Layer 9 of a small transformer language model trained on English Wikipedia (12 layers, counted from 0, width 128).
Take only the direct path to the model's output, skipping the later layers: a vector added to the residual stream pushes a token's score in proportion to its dot product with that token's output vector.

Output vectors of the tokens that the questions are about. A number n stands for (n - 500) times 0.0055.
" Away": 445 432 405 522 582 575 415 506 403 449 530 390 610 467 424 625 609 473 432 425 598 422 439 711 472 374 523 473 523 520 577 556 455 442 465 517 494 430 440 501 380 421 428 596 551 518 528 601 391 517 653 551 638 528 364 481 415 490 523 492 477 396 465 508 434 431 536 459 478 572 409 357 492 660 349 573 522 445 374 570 572 499 453 591 481 776 513 495 564 350 467 396 521 471 435 447 509 572 512 458 481 583 652 399 431 659 492 394 371 460 504 450 648 717 622 456 593 687 538 597 463 519 496 461 436 525 602 455
"rative": 474 494 435 440 615 553 443 551 378 468 656 468 508 541 526 575 533 468 386 539 553 420 461 477 587 368 422 629 545 441 471 464 457 474 428 474 496 446 428 488 503 412 324 538 530 437 574 572 341 628 622 583 565 612 502 533 588 388 397 412 470 520 426 576 535 620 616 453 526 455 347 295 468 500 367 525 563 379 356 619 499 444 386 692 513 554 651 423 390 554 550 451 609 450 435 457 459 583 561 416 491 610 596 481 402 698 609 458 497 517 569 409 366 610 676 454 500 566 471 619 556 457 535 409 554 396 607 552
" county": 609 606 511 473 572 524 598 467 441 515 538 524 469 559 481 481 508 437 427 429 509 416 436 476 520 461 476 586 483 473 573 474 488 458 497 483 506 452 492 541 391 389 441 440 516 577 519 497 462 492 620 609 593 572 496 504 472 604 537 495 469 438 435 561 590 560 607 426 651 441 439 398 469 499 417 487 457 492 460 454 456 454 470 575 447 545 514 465 561 593 486 491 517 443 449 452 411 504 461 469 404 619 630 404 457 655 475 405 537 481 498 429 519 610 524 535 452 512 500 586 556 554 528 518 389 428 552 540
"nd": 452 393 451 533 581 406 516 489 479 463 570 358 485 530 546 581 480 552 522 492 541 464 440 533 458 458 528 497 431 448 445 489 444 528 620 587 456 449 539 441 479 461 458 520 453 512 348 656 538 500 475 492 555 529 406 422 569 619 456 446 487 469 517 531 510 467 522 470 568 478 517 361 541 472 415 502 545 586 580 550 548 496 402 634 439 579 586 430 614 540 544 408 627 617 434 513 577 474 446 580 450 494 528 473 523 511 444 471 396 404 606 519 564 455 565 440 415 564 356 452 617 422 626 437 547 555 485 541
"ice": 444 550 469 489 406 537 489 623 466 512 380 518 465 575 495 585 518 512 397 567 519 518 532 601 465 413 366 521 561 470 544 516 584 509 579 559 401 465 466 590 439 471 468 505 552 479 391 475 432 439 601 493 526 571 413 543 588 448 447 563 387 409 554 454 610 478 512 418 563 534 489 366 362 610 407 539 511 650 538 489 507 504 434 603 455 579 584 458 393 450 447 397 407 530 436 510 537 536 448 557 540 493 631 454 419 609 376 576 436 559 521 455 474 672 435 484 485 544 509 477 543 602 532 524 401 578 530 472
" of": 544 416 477 518 443 521 542 589 471 491 499 471 503 566 625 503 456 471 468 583 528 467 480 435 526 450 491 507 598 484 454 557 604 615 494 510 582 550 494 507 559 429 463 389 490 575 519 521 517 612 546 447 416 536 400 453 512 505 421 418 484 525 558 494 416 474 537 496 451 544 504 464 467 492 558 485 547 516 524 509 439 515 593 434 532 426 444 682 495 459 509 462 489 576 498 508 463 513 425 533 504 556 554 482 540 440 503 404 506 522 383 523 487 546 505 428 598 514 462 499 494 429 488 432 434 480 553 476
"Sup": 473 353 552 566 489 461 500 479 488 532 465 446 474 486 613 460 513 566 525 395 553 487 469 525 555 597 475 513 494 552 571 551 454 461 486 543 517 535 531 423 420 554 515 504 600 520 531 557 380 586 614 517 563 441 473 493 575 461 528 498 608 372 386 525 540 503 446 563 554 525 508 300 512 519 350 529 486 336 395 612 442 456 466 595 535 626 526 421 479 519 428 397 586 528 531 446 567 461 518 490 502 564 466 512 508 635 573 544 437 377 474 462 436 461 650 465 462 493 488 481 516 559 483 465 539 456 475 471
" Po": 491 501 539 527 483 515 427 646 523 508 436 461 472 539 554 508 533 528 568 395 541 490 624 534 485 562 599 559 477 507 489 505 532 503 483 498 483 452 423 493 500 512 570 538 457 443 485 534 484 551 535 473 598 465 408 524 529 530 483 473 525 403 500 511 472 460 539 468 517 471 516 445 430 488 430 559 516 538 502 493 469 447 551 552 474 560 478 482 467 518 393 486 449 588 495 457 544 492 526 511 512 532 479 449 512 495 549 422 478 474 519 484 517 487 548 472 383 548 536 518 480 534 433 409 453 474 547 556
"utt": 470 441 538 552 429 540 501 493 471 481 500 391 503 543 497 460 506 529 562 463 581 421 445 589 563 616 436 579 492 489 543 437 424 441 514 548 504 531 527 437 466 476 507 551 543 649 488 535 387 477 518 539 606 457 431 383 493 523 470 545 547 447 493 519 461 458 416 521 645 462 440 332 526 500 346 605 598 336 462 530 428 516 469 647 457 559 493 569 548 598 396 511 489 495 552 494 594 432 596 547 506 545 456 346 441 655 582 461 453 333 540 563 441 507 584 476 464 607 464 495 442 509 575 502 540 409 503 544
" respectively": 659 455 370 495 626 507 419 506 503 596 397 431 459 541 437 360 504 511 502 610 485 465 475 531 548 499 512 492 475 429 524 618 543 489 462 545 566 510 603 420 491 466 539 573 627 495 509 378 414 413 593 521 662 378 458 428 445 451 492 564 610 406 371 468 431 593 539 425 528 452 397 331 673 491 446 635 659 524 405 598 522 560 513 666 353 548 497 410 417 590 466 333 502 544 391 421 686 421 460 541 544 666 726 467 394 655 341 464 553 440 432 475 536 469 393 546 363 613 461 578 407 613 481 414 514 494 617 541
"ured": 443 519 361 462 488 438 448 503 429 477 621 438 410 469 525 458 570 557 447 477 535 499 443 541 421 487 308 606 486 600 548 516 401 497 462 528 473 515 494 510 438 484 499 459 457 630 565 655 532 468 501 509 637 474 506 465 450 396 399 492 559 551 509 430 676 404 537 456 533 462 313 295 542 495 400 558 599 469 435 549 432 596 429 677 458 572 508 493 392 570 547 506 493 474 595 453 591 516 441 497 527 662 552 419 398 647 541 439 490 639 471 470 541 601 436 535 588 477 569 499 429 568 629 518 482 450 564 418
"arian": 457 352 511 404 666 473 434 446 512 601 614 374 450 583 361 316 548 557 437 466 419 506 478 557 427 418 504 663 406 525 484 569 440 432 529 566 419 518 474 523 516 487 541 430 314 589 448 581 571 610 636 518 598 397 423 525 490 508 391 568 537 362 437 487 474 710 427 403 457 387 463 282 469 459 378 500 601 456 495 620 614 583 380 595 461 560 547 336 525 427 515 365 588 392 480 463 553 640 560 462 458 725 724 485 545 640 451 416 544 432 605 494 527 525 717 421 566 420 592 517 487 586 565 604 498 306 631 508
" Ap": 477 469 530 487 486 480 433 496 427 446 517 557 458 544 567 431 444 514 508 471 503 442 463 478 462 505 509 595 473 503 598 545 498 468 435 557 531 554 372 397 558 499 571 562 535 556 520 511 544 522 425 499 572 542 459 482 565 608 546 479 510 451 461 563 448 509 409 493 547 411 567 459 514 501 414 536 548 577 445 509 416 468 540 588 467 467 566 425 600 489 467 434 502 508 542 448 544 486 529 570 536 586 404 482 526 558 555 533 483 439 496 473 443 505 515 560 442 485 446 469 516 525 519 459 502 435 483 516
"ness": 461 558 553 471 477 572 446 572 485 472 507 487 518 550 549 487 517 491 435 485 498 466 303 604 638 504 399 523 541 520 445 555 387 406 483 434 444 507 476 534 430 462 451 517 434 484 464 507 550 530 480 544 504 592 333 389 611 529 629 466 452 479 521 476 491 558 591 501 639 538 443 295 560 552 440 479 489 391 469 614 432 522 439 715 433 589 558 551 519 377 418 489 453 467 400 486 578 485 543 421 670 492 512 524 406 553 378 608 370 509 599 428 411 753 552 510 523 560 539 537 535 499 499 467 585 484 509 471
" most": 533 502 466 453 603 505 453 520 515 446 510 510 541 601 539 486 531 477 539 472 581 488 517 507 480 506 491 525 453 608 529 585 495 473 555 556 488 517 452 422 453 553 488 457 420 477 410 492 418 531 593 450 505 508 542 479 533 610 519 471 525 527 406 412 523 491 551 540 562 397 551 463 616 517 497 570 457 449 480 500 504 559 401 638 392 550 578 467 424 435 440 496 430 406 560 425 455 474 490 478 505 542 601 448 504 571 577 510 501 537 433 433 618 476 591 480 363 516 444 466 393 573 586 426 443 484 512 491
"ium": 497 501 547 428 449 460 497 563 526 359 441 457 552 597 495 411 485 404 400 452 532 539 450 521 579 617 565 664 508 488 520 553 436 462 502 458 425 529 481 551 534 454 484 516 620 600 448 499 350 645 523 470 612 512 480 523 451 502 421 514 566 457 404 520 473 586 527 542 506 560 404 310 478 557 411 577 534 465 411 512 523 484 464 552 402 486 596 515 362 553 445 330 599 530 577 476 493 553 400 445 604 513 630 475 374 584 369 590 578 486 669 467 437 506 493 490 438 550 460 576 436 505 501 539 483 476 604 523
" lot": 547 505 536 495 536 544 482 574 470 559 499 539 603 532 475 456 602 481 411 439 543 460 515 579 599 584 595 605 407 480 616 446 444 400 473 535 505 520 450 529 490 444 620 581 545 475 436 460 514 523 488 517 540 451 365 503 539 455 548 517 594 472 394 532 503 477 509 414 577 401 423 297 547 573 455 668 473 371 507 450 464 410 440 688 409 551 498 458 562 499 452 443 564 382 538 431 421 414 441 502 450 643 570 486 444 584 468 570 483 364 558 401 516 602 534 464 528 598 420 510 480 469 624 502 396 464 594 494
" NLS": 507 395 609 464 701 580 498 379 371 572 600 309 425 582 455 480 640 634 548 451 480 499 463 635 554 505 414 619 448 591 596 572 314 405 400 518 469 475 496 484 353 405 466 595 545 598 510 513 462 567 543 615 752 492 391 462 284 392 559 589 585 382 292 522 513 602 448 468 679 446 218 21 442 498 171 704 604 377 358 661 592 417 403 744 342 654 575 414 495 521 412 190 707 362 537 313 572 487 562 420 611 631 598 436 356 779 472 486 442 400 634 459 404 684 579 471 479 551 468 424 545 614 614 582 632 374 707 634
";": 542 601 430 500 472 556 498 563 551 486 545 517 609 542 604 492 462 486 439 576 422 569 384 448 494 452 544 497 471 476 511 487 453 497 552 432 503 589 561 561 554 415 441 520 580 463 561 403 532 574 437 484 469 471 580 390 479 474 447 529 381 510 556 474 424 493 449 532 487 506 553 478 483 444 492 594 472 506 546 537 372 519 552 510 547 483 459 483 554 451 550 542 484 539 453 504 475 556 478 470 476 523 471 538 520 496 356 431 534 493 427 633 552 561 450 553 524 439 522 468 564 533 493 402 489 506 463 509
"ces": 433 490 602 445 583 467 441 601 498 479 429 440 517 543 470 481 549 497 478 496 548 372 500 547 614 567 516 631 440 565 397 620 450 329 601 629 457 433 426 482 467 365 478 442 513 446 471 550 552 496 497 527 631 604 538 413 556 368 515 543 522 464 589 395 546 481 536 438 594 589 295 299 576 493 414 593 447 576 333 702 503 438 388 651 426 539 472 544 583 575 473 275 531 312 479 433 561 431 508 521 583 569 593 385 428 615 438 515 546 574 498 470 561 599 558 476 437 534 434 643 432 560 451 468 533 410 560 569
"ief": 530 467 543 351 418 387 424 561 470 491 456 391 494 559 473 487 548 633 396 409 650 467 391 559 636 486 386 610 510 588 435 566 444 421 417 463 490 617 558 564 496 439 440 504 508 682 539 588 376 650 488 531 594 589 518 657 540 521 403 424 447 440 480 520 585 477 501 466 571 445 554 332 551 531 362 537 398 446 441 526 414 533 313 722 479 580 515 536 512 472 371 376 532 488 550 488 587 525 510 406 497 581 631 416 372 512 379 519 478 448 653 462 471 549 586 503 433 549 487 441 600 548 531 554 575 505 537 433
"cle": 433 449 483 578 522 466 456 472 514 407 479 395 458 506 467 501 597 567 524 444 483 315 443 674 585 513 606 440 554 525 608 588 519 393 400 515 512 504 369 522 486 391 505 471 500 544 551 651 491 529 498 561 557 571 480 428 551 480 334 502 500 378 533 529 592 540 576 395 581 482 345 278 422 591 378 591 510 530 471 561 456 420 434 615 322 617 587 479 570 478 561 232 551 431 498 486 623 508 456 515 539 520 525 470 431 734 408 605 462 475 534 451 547 623 589 581 501 525 401 563 630 513 489 534 472 421 468 502

Each question shows what one neuron of this layer's MLP adds at an activation of 1. A number n stands for (n - 500) times 0.0017.

n508: 553 550 506 459 445 434 495 456 607 493 484 533 419 456 515 590 551 493 628 488 465 550 480 534 548 452 532 432 431 403 526 527 538 484 490 467 503 479 466 405 564 599 535 441 445 538 559 367 469 501 516 508 586 483 479 521 529 544 468 494 533 536 607 565 549 546 504 553 602 414 479 481 489 565 389 445 535 590 561 488 469 539 444 520 449 443 588 549 445 383 534 526 572 453 466 260 553 562 451 579 359 486 568 591 472 548 455 325 598 493 475 494 478 435 480 551 724 372 502 345 416 490 515 553 505 557 515 522
Which of these tokens does it push up most? "arian"

n304: 431 507 453 477 450 509 477 532 457 463 386 611 514 529 498 423 505 524 536 468 584 538 501 538 432 537 448 571 528 531 481 385 465 494 551 525 540 592 489 614 578 461 555 442 387 443 504 507 531 406 535 476 418 510 543 496 453 627 567 408 513 631 464 451 552 586 532 533 568 513 504 605 504 483 741 453 503 543 508 428 476 506 487 505 611 443 610 429 515 486 467 404 394 495 525 467 397 445 394 503 443 499 534 487 519 490 466 592 471 428 489 621 395 503 609 446 508 578 455 558 475 492 425 451 508 489 415 570
Which of these tokens does it push up most? " most"

n436: 653 465 530 414 490 529 573 614 478 514 563 442 463 523 497 570 453 493 530 436 634 557 414 476 447 543 519 534 540 436 401 555 528 536 532 477 468 464 457 475 473 526 460 556 496 565 628 468 570 580 583 500 455 416 422 473 507 542 525 499 423 462 527 541 421 557 538 521 481 567 410 487 543 424 372 583 410 481 543 526 399 515 528 506 586 438 486 565 559 546 425 450 499 552 529 349 597 578 389 467 553 461 559 398 492 476 414 565 446 623 362 416 418 531 549 554 558 485 543 379 439 656 502 519 475 406 550 584
Which of these tokens does it push up most? " NLS"

n195: 457 393 460 425 518 552 502 500 416 417 432 496 591 497 603 469 467 395 474 464 521 611 585 597 443 524 554 594 445 523 497 523 507 468 401 592 501 557 549 421 477 619 497 496 492 485 409 529 479 491 633 682 539 563 573 437 554 619 565 420 499 621 661 423 572 486 560 534 472 476 474 483 523 457 451 454 453 487 547 575 488 487 499 360 468 470 595 479 535 424 484 399 393 515 612 454 494 543 517 496 385 528 435 523 536 529 485 498 484 493 421 476 505 514 474 565 310 519 469 495 489 508 481 579 471 455 459 458
Which two tokens does it push up most, strongest first? " most", " Ap"

n497: 560 456 532 582 536 462 432 649 548 551 545 483 422 491 645 366 447 441 476 458 702 298 496 442 594 526 346 523 599 422 402 419 657 506 502 507 360 470 512 414 447 523 561 404 540 563 547 551 515 555 516 409 344 520 643 495 440 445 556 522 476 583 555 522 679 594 397 529 391 546 463 406 645 444 475 495 519 455 544 522 476 637 459 472 509 549 578 431 682 527 492 513 575 426 439 452 606 473 289 432 597 548 504 680 568 459 503 323 549 559 401 592 473 451 379 493 556 484 526 425 532 493 362 445 527 531 455 493
Which of these tokens does it push up most? " of"

n233: 472 481 530 520 481 477 546 472 492 353 539 529 596 528 490 509 447 591 514 496 565 472 507 517 475 531 501 526 446 435 584 481 527 513 476 414 532 493 479 409 445 406 459 483 437 509 508 545 502 550 487 584 577 498 498 464 625 606 530 516 544 461 548 451 529 491 422 580 464 546 540 373 471 562 491 593 499 479 494 488 519 524 524 488 567 475 453 610 547 536 428 474 567 478 487 543 598 468 483 544 410 575 603 403 444 546 440 448 516 458 474 546 429 489 594 472 454 539 518 512 322 421 537 483 450 582 398 481
Which two tokens does it push up most, strongest first? "utt", " Away"

n172: 473 524 631 432 508 563 493 607 505 493 510 601 371 561 348 573 453 677 542 438 491 540 708 487 495 482 594 462 507 522 541 406 472 448 408 390 494 416 371 517 636 597 518 466 440 388 452 684 505 613 505 483 501 479 553 547 433 505 485 509 474 485 360 497 610 386 472 467 601 465 467 551 509 488 696 523 594 551 478 553 430 409 617 446 444 624 340 547 485 542 402 366 396 649 469 474 375 516 482 544 469 463 379 469 598 422 584 469 492 407 543 651 438 613 524 340 399 480 519 695 554 416 462 449 634 405 549 545
Which of these tokens does it push up most? " Po"

n126: 521 406 580 588 529 414 633 454 416 531 479 449 579 565 391 315 442 429 555 470 593 503 452 563 640 453 535 582 514 405 547 519 327 456 395 610 676 433 490 521 561 475 414 457 490 606 479 493 390 594 652 615 433 424 504 490 509 432 451 425 488 599 453 623 517 567 472 594 503 542 461 381 598 512 643 586 719 459 603 535 519 543 415 469 444 578 702 435 522 606 550 525 529 566 517 541 468 559 344 461 454 427 602 389 564 472 461 566 495 370 446 458 538 550 295 491 390 483 282 494 521 450 465 493 432 459 379 369
Which of these tokens does it push down most? " Po"

n359: 458 651 445 338 391 425 534 596 523 461 803 489 522 595 705 672 393 618 292 376 407 617 347 521 318 240 588 418 501 521 514 462 322 508 456 399 553 364 367 555 624 286 370 543 605 618 540 581 593 330 467 565 517 569 421 360 561 306 320 548 386 574 711 376 488 406 418 753 460 554 619 622 594 431 453 615 346 486 610 437 531 567 518 397 703 486 632 371 622 634 395 403 621 401 521 422 520 407 507 685 570 631 566 433 623 536 532 634 587 659 379 448 588 521 597 528 585 495 402 558 315 458 433 686 435 259 387 569
Which three tokens does it push up most, strongest first? ";", "ured", "ces"

n248: 393 610 371 551 393 614 549 405 520 645 534 324 701 403 554 420 484 444 607 515 391 547 346 403 636 573 520 323 534 464 537 489 560 391 531 562 465 490 578 381 517 514 486 527 542 424 406 507 578 512 438 444 465 397 493 446 661 422 546 414 654 500 476 483 453 444 494 498 553 595 496 661 518 441 394 652 354 424 524 570 386 395 605 567 693 614 546 499 499 466 404 397 506 408 408 598 632 389 473 498 556 597 458 498 572 442 567 490 485 425 419 538 539 463 601 606 545 428 509 403 465 532 526 423 564 573 568 563
Which of these tokens does it push up most? "Sup"

n249: 477 533 538 587 517 470 565 609 590 374 379 806 485 340 341 528 426 295 606 645 670 591 523 276 542 363 587 406 416 531 593 484 547 502 422 512 225 512 464 817 459 576 512 513 595 485 503 401 307 655 502 421 294 562 355 725 466 642 565 579 597 428 371 655 635 570 458 418 345 575 641 416 738 540 566 235 352 684 422 232 503 547 331 659 408 503 661 358 515 511 357 452 480 753 641 429 493 549 572 351 592 380 583 446 418 386 504 645 546 525 637 527 386 578 507 499 528 469 480 291 428 378 361 622 596 535 409 499
Which of these tokens does it push up most? "ium"

n166: 519 425 514 481 550 432 592 508 457 527 513 498 476 664 598 686 486 435 475 502 536 488 462 390 604 483 511 485 412 393 609 646 531 509 425 591 555 504 465 503 603 359 291 479 480 428 514 547 591 607 420 605 374 551 445 302 441 502 571 465 466 610 341 335 435 559 591 504 420 603 450 619 576 463 536 578 568 430 690 468 603 565 565 439 338 445 331 637 551 628 497 555 487 500 559 722 477 556 523 562 402 566 412 491 445 501 422 488 545 464 466 497 649 652 481 472 622 514 483 241 523 381 437 297 398 555 514 432
Which three tokens does it push up most, strongest first? " of", ";", "nd"

n435: 607 543 389 478 526 451 579 489 379 556 456 460 431 615 482 491 438 476 610 379 458 515 566 554 592 598 435 583 347 459 405 619 513 553 618 463 594 453 399 644 547 538 608 418 457 422 491 436 507 457 591 453 460 520 444 617 345 460 526 576 591 416 549 482 573 591 547 415 513 456 395 664 533 548 520 283 428 415 482 426 626 474 718 340 491 610 488 522 645 482 464 433 426 636 378 393 514 523 331 443 468 685 491 491 571 384 587 472 532 550 506 554 506 512 459 445 328 476 559 683 641 548 385 442 463 458 610 425
Which of these tokens does it push down most? "utt"

n199: 330 503 478 320 667 487 492 535 613 440 664 517 468 568 606 443 524 371 564 503 571 559 391 540 500 575 378 476 472 716 568 468 516 382 476 655 477 461 575 377 546 632 457 377 521 478 398 547 440 543 432 458 415 456 533 575 409 359 462 402 561 345 510 529 578 446 449 533 417 476 358 475 443 588 495 604 546 567 509 614 302 748 487 532 570 345 474 435 481 403 512 571 738 507 559 408 375 584 558 565 480 541 651 613 397 363 591 494 473 580 467 481 593 355 543 528 452 496 445 361 414 418 729 707 492 469 695 338
Which three tokens does it push up most, strongest first? "ured", "arian", " most"

n147: 569 332 444 512 588 436 446 443 544 500 375 471 433 530 503 486 438 493 548 395 513 501 475 554 545 602 390 515 563 394 504 522 499 500 379 753 552 495 518 550 569 476 539 391 444 395 470 460 559 394 484 519 597 555 507 545 510 557 533 427 492 494 463 453 590 513 511 581 496 434 565 522 482 492 519 521 477 395 601 542 516 594 507 472 434 462 443 454 498 486 590 525 451 573 393 487 502 441 425 422 602 525 619 486 467 482 545 594 475 460 664 509 415 511 489 476 430 515 379 578 541 620 589 421 601 479 491 461
Which two tokens does it push up most, strongest first? " respectively", "nd"

n245: 560 403 527 432 321 468 511 478 494 451 438 472 511 473 431 461 430 480 393 508 632 446 474 451 636 523 471 607 494 659 564 624 429 528 502 445 587 499 586 527 472 436 460 487 512 480 473 614 464 541 403 403 439 532 512 440 618 587 384 391 390 481 499 531 476 474 463 430 495 595 485 451 530 552 404 560 522 530 490 593 498 520 590 568 613 510 539 493 611 408 523 490 429 636 546 363 561 470 661 560 359 509 632 402 511 547 541 425 528 441 509 613 579 399 509 551 442 512 563 500 485 465 542 422 490 557 485 453
Which of these tokens does it push up most? "ief"

n472: 498 446 524 478 468 402 481 638 528 369 433 457 582 546 443 420 432 564 548 528 594 558 483 579 455 507 495 366 428 447 474 654 528 527 486 568 640 569 460 520 543 618 631 451 387 550 470 579 496 524 459 563 572 417 500 478 591 355 461 580 456 393 382 485 540 642 523 526 395 567 463 478 475 331 348 507 531 500 358 571 466 461 434 487 532 461 495 440 366 492 555 578 508 365 519 577 582 497 573 496 541 514 484 517 465 685 417 637 518 519 432 484 491 499 483 491 596 533 378 426 574 443 593 583 485 529 598 472
Which of these tokens does it push down most? " county"

n155: 465 324 467 550 277 559 353 625 472 499 508 579 499 470 393 726 425 473 485 509 577 563 341 331 553 592 460 530 500 362 499 290 437 513 654 470 646 566 562 599 679 520 472 364 460 367 500 455 539 427 406 476 651 534 443 537 493 558 565 309 485 345 457 503 485 488 547 406 586 537 516 480 439 625 521 629 663 647 495 513 382 416 631 532 528 586 425 511 479 421 459 607 446 582 439 407 645 324 502 477 483 594 385 624 592 475 457 534 453 556 660 346 490 482 734 678 540 549 401 596 614 493 574 352 506 485 377 440
Which of these tokens does it push up most? "ness"

n420: 393 570 434 294 410 684 528 509 555 466 548 512 541 559 510 549 456 603 470 567 572 491 604 535 508 541 652 382 520 506 507 515 596 559 439 460 541 363 420 478 516 561 329 541 343 559 702 480 509 419 441 566 562 463 539 376 420 378 423 476 485 643 440 481 559 531 399 517 426 522 520 555 506 453 536 511 533 439 574 371 533 474 446 446 555 480 509 467 394 547 604 552 515 487 503 457 511 544 432 546 536 491 572 524 481 329 470 355 694 524 494 687 575 527 510 397 589 384 449 534 481 557 500 505 300 617 381 503
Which three tokens does it push up most, strongest first? ";", " of", "ured"

n229: 351 393 707 455 601 479 586 610 467 630 429 522 643 460 589 438 518 468 537 495 572 557 473 604 481 653 376 309 468 439 479 458 351 421 456 395 502 425 490 552 470 416 457 569 489 422 467 512 545 486 456 530 398 475 543 452 457 491 522 481 419 536 416 351 508 513 383 473 537 426 457 474 547 525 635 424 588 492 420 453 518 647 421 508 536 557 438 571 389 585 496 457 417 608 576 376 410 679 455 431 538 601 619 602 562 480 376 417 615 498 610 557 451 532 509 497 614 533 542 606 520 421 543 652 492 517 408 515
Which of these tokens does it push down most? " Ap"

n441: 521 499 504 501 505 444 563 494 462 489 605 486 445 465 501 543 474 502 519 502 498 529 561 511 477 559 498 401 495 498 532 522 507 421 410 507 489 486 417 460 523 504 530 524 439 484 447 467 506 590 429 516 468 534 615 543 469 471 452 545 441 459 597 532 492 488 522 497 476 627 575 436 558 624 322 507 517 506 385 510 491 467 525 478 412 452 509 572 472 513 579 533 515 505 433 473 521 413 528 543 483 484 514 554 629 530 559 473 449 543 473 521 490 452 516 621 465 505 524 441 514 506 513 526 403 531 467 439
Which three tokens does it push up most, strongest first? "cle", " Ap", "Sup"

n93: 606 478 440 417 394 427 502 480 598 550 454 449 470 456 485 617 512 535 490 500 483 651 375 368 546 449 405 567 620 475 561 493 426 508 464 410 387 595 541 353 499 398 517 537 541 449 480 409 510 465 525 534 566 545 598 576 449 611 522 499 406 503 508 464 517 502 441 591 506 409 486 442 474 498 416 523 538 641 570 498 379 615 416 564 486 392 548 490 554 474 577 494 520 475 574 435 510 519 478 491 416 432 594 430 553 499 524 479 542 533 499 599 513 560 544 617 553 519 492 543 505 512 562 469 508 470 452 409
Which of these tokens does it push up most? "ief"

n153: 372 454 287 519 515 421 737 614 574 493 364 591 457 536 614 482 438 520 475 588 654 609 497 618 475 556 434 497 574 610 460 532 534 405 532 579 531 541 583 440 528 548 527 466 467 660 526 470 629 356 555 473 460 473 320 467 414 554 500 445 519 629 584 444 597 489 537 297 670 346 448 519 393 495 439 520 472 568 339 336 513 564 390 560 517 455 485 422 470 445 516 621 667 427 706 292 527 512 527 478 542 570 510 387 603 453 607 370 543 271 491 609 482 379 308 482 378 565 428 431 459 605 560 565 490 578 512 399
Which of these tokens does it push up most? "ured"

n428: 472 467 462 444 555 371 603 448 259 495 496 521 460 471 519 584 465 608 567 523 421 581 554 409 601 368 308 530 509 531 580 556 347 501 592 497 494 432 499 466 494 436 444 514 456 467 508 610 597 603 486 407 506 470 449 534 557 570 537 520 491 426 494 538 513 584 575 481 634 476 516 564 422 399 433 588 430 523 431 565 533 563 532 581 498 550 318 443 567 548 485 473 485 620 450 606 457 524 424 455 525 469 629 437 422 549 572 499 462 426 551 538 403 511 469 470 435 443 688 644 579 468 420 452 609 550 424 535
Which of these tokens does it push down most? " lot"

n114: 540 521 775 391 567 435 424 659 371 486 352 483 597 419 657 546 476 451 344 351 523 522 468 544 563 477 523 662 530 368 440 539 495 540 465 601 394 620 369 308 433 525 465 267 571 608 345 588 573 527 346 524 493 518 561 499 613 530 479 483 284 656 448 479 444 382 371 578 637 535 591 420 560 570 438 687 559 492 570 490 462 522 547 670 516 572 534 596 517 659 400 406 691 660 390 391 417 408 458 528 445 592 560 235 407 515 473 423 532 472 433 408 401 499 545 611 576 592 638 706 475 484 533 355 305 426 490 542
Which two tokens does it push up most, strongest first? "ces", "ief"

n89: 571 609 315 468 478 428 528 596 408 598 518 585 417 534 487 419 541 445 417 516 335 594 545 560 534 578 515 438 376 622 346 321 536 516 450 536 592 413 588 580 540 432 565 437 305 488 498 762 572 597 603 519 636 398 509 490 607 221 555 407 555 749 422 618 487 384 509 469 391 548 563 406 583 570 441 607 389 559 171 622 597 394 595 575 613 410 455 612 522 616 473 512 427 368 482 505 483 473 427 602 582 299 617 505 525 413 442 457 533 424 509 522 583 397 486 524 541 575 438 355 464 611 462 508 483 421 542 532
Which two tokens does it push up most, strongest first? "ces", "ured"

n360: 360 580 499 636 349 626 498 505 606 595 438 471 521 634 449 477 478 571 584 285 529 390 396 405 220 416 254 817 625 474 582 488 605 416 397 495 655 462 584 320 478 355 696 604 492 439 803 623 414 641 283 336 482 453 558 601 426 499 579 498 488 512 580 425 524 442 282 665 520 573 569 418 364 589 645 470 639 673 516 375 247 578 316 516 638 284 622 354 476 528 544 540 656 632 505 392 664 457 599 528 553 587 398 289 486 497 734 507 482 417 567 625 479 302 592 392 487 394 494 403 437 488 383 574 614 461 329 613
Which three tokens does it push up most, strongest first? " Ap", "utt", "Sup"

n374: 397 515 506 491 583 428 371 518 603 471 442 527 578 349 546 480 576 583 393 564 465 527 437 498 455 301 583 441 455 495 512 453 482 508 422 566 547 423 521 442 446 385 526 750 449 499 693 463 495 509 472 401 543 495 416 374 601 431 594 444 476 539 607 594 510 613 463 626 462 439 511 511 528 545 765 512 417 356 505 539 452 302 329 653 599 633 377 479 511 636 382 625 531 392 486 613 555 502 413 469 641 485 397 588 424 579 421 402 591 351 506 660 630 545 478 390 510 540 443 478 505 541 421 591 551 408 580 444
Which of these tokens does it push down most? "ice"

n431: 367 473 607 483 447 477 498 714 647 518 640 463 562 506 559 525 624 491 393 521 687 417 473 396 521 512 586 535 508 541 524 395 417 488 450 504 487 613 499 524 536 478 534 507 520 566 605 385 518 711 721 414 389 422 377 547 386 451 461 562 509 499 582 447 656 396 486 733 455 576 366 428 561 496 283 548 533 465 647 543 396 617 394 420 421 447 594 385 609 545 363 657 576 457 442 470 557 489 429 248 394 411 696 592 528 467 471 451 519 488 245 352 481 389 564 493 469 551 484 553 535 376 485 487 653 477 547 353
Which of these tokens does it push down most? " Ap"

n292: 443 478 451 676 486 427 360 556 409 545 438 611 537 525 648 611 461 471 536 598 599 500 484 301 498 595 584 485 489 572 490 313 457 616 430 440 355 459 473 441 331 471 401 496 693 390 263 498 645 636 356 500 433 624 559 469 456 363 485 535 484 586 568 495 555 586 436 582 574 338 432 253 668 486 275 476 742 406 619 395 433 678 478 490 571 543 408 490 444 539 445 417 742 512 567 490 540 560 185 528 412 457 640 499 568 633 328 441 446 605 593 566 570 520 530 660 646 500 446 524 410 725 330 646 469 462 438 464
Which three tokens does it push up most, strongest first? " NLS", "ured", "ium"

n294: 379 571 428 391 428 625 601 505 594 307 494 547 483 586 418 557 512 331 546 647 675 465 370 498 433 509 564 444 513 527 509 395 648 623 414 458 538 657 477 484 515 556 505 524 613 413 484 338 476 441 452 514 557 402 599 422 420 439 505 499 491 468 494 443 434 545 516 509 640 630 572 433 531 611 480 497 518 430 442 369 450 543 488 470 692 472 554 472 517 475 480 587 397 648 570 395 559 386 314 624 518 455 531 533 308 430 592 581 461 618 482 320 637 486 560 449 582 439 448 557 453 449 716 551 425 530 515 443
Which of these tokens does it push down most? "arian"

n44: 352 564 361 478 498 532 415 333 549 488 429 383 471 383 559 474 463 717 574 481 662 563 411 457 295 427 599 485 553 602 592 498 535 531 423 532 564 511 580 485 477 654 497 470 297 449 663 469 528 483 444 539 512 525 581 366 533 542 552 607 583 433 492 457 462 503 563 646 379 444 634 432 664 561 615 567 549 537 395 447 443 594 344 662 531 546 715 389 366 509 512 440 516 358 527 472 475 389 511 617 458 405 510 517 525 524 479 595 505 397 562 509 447 471 323 550 462 439 469 443 619 519 442 519 422 564 539 502
Which of these tokens does it push down most? " of"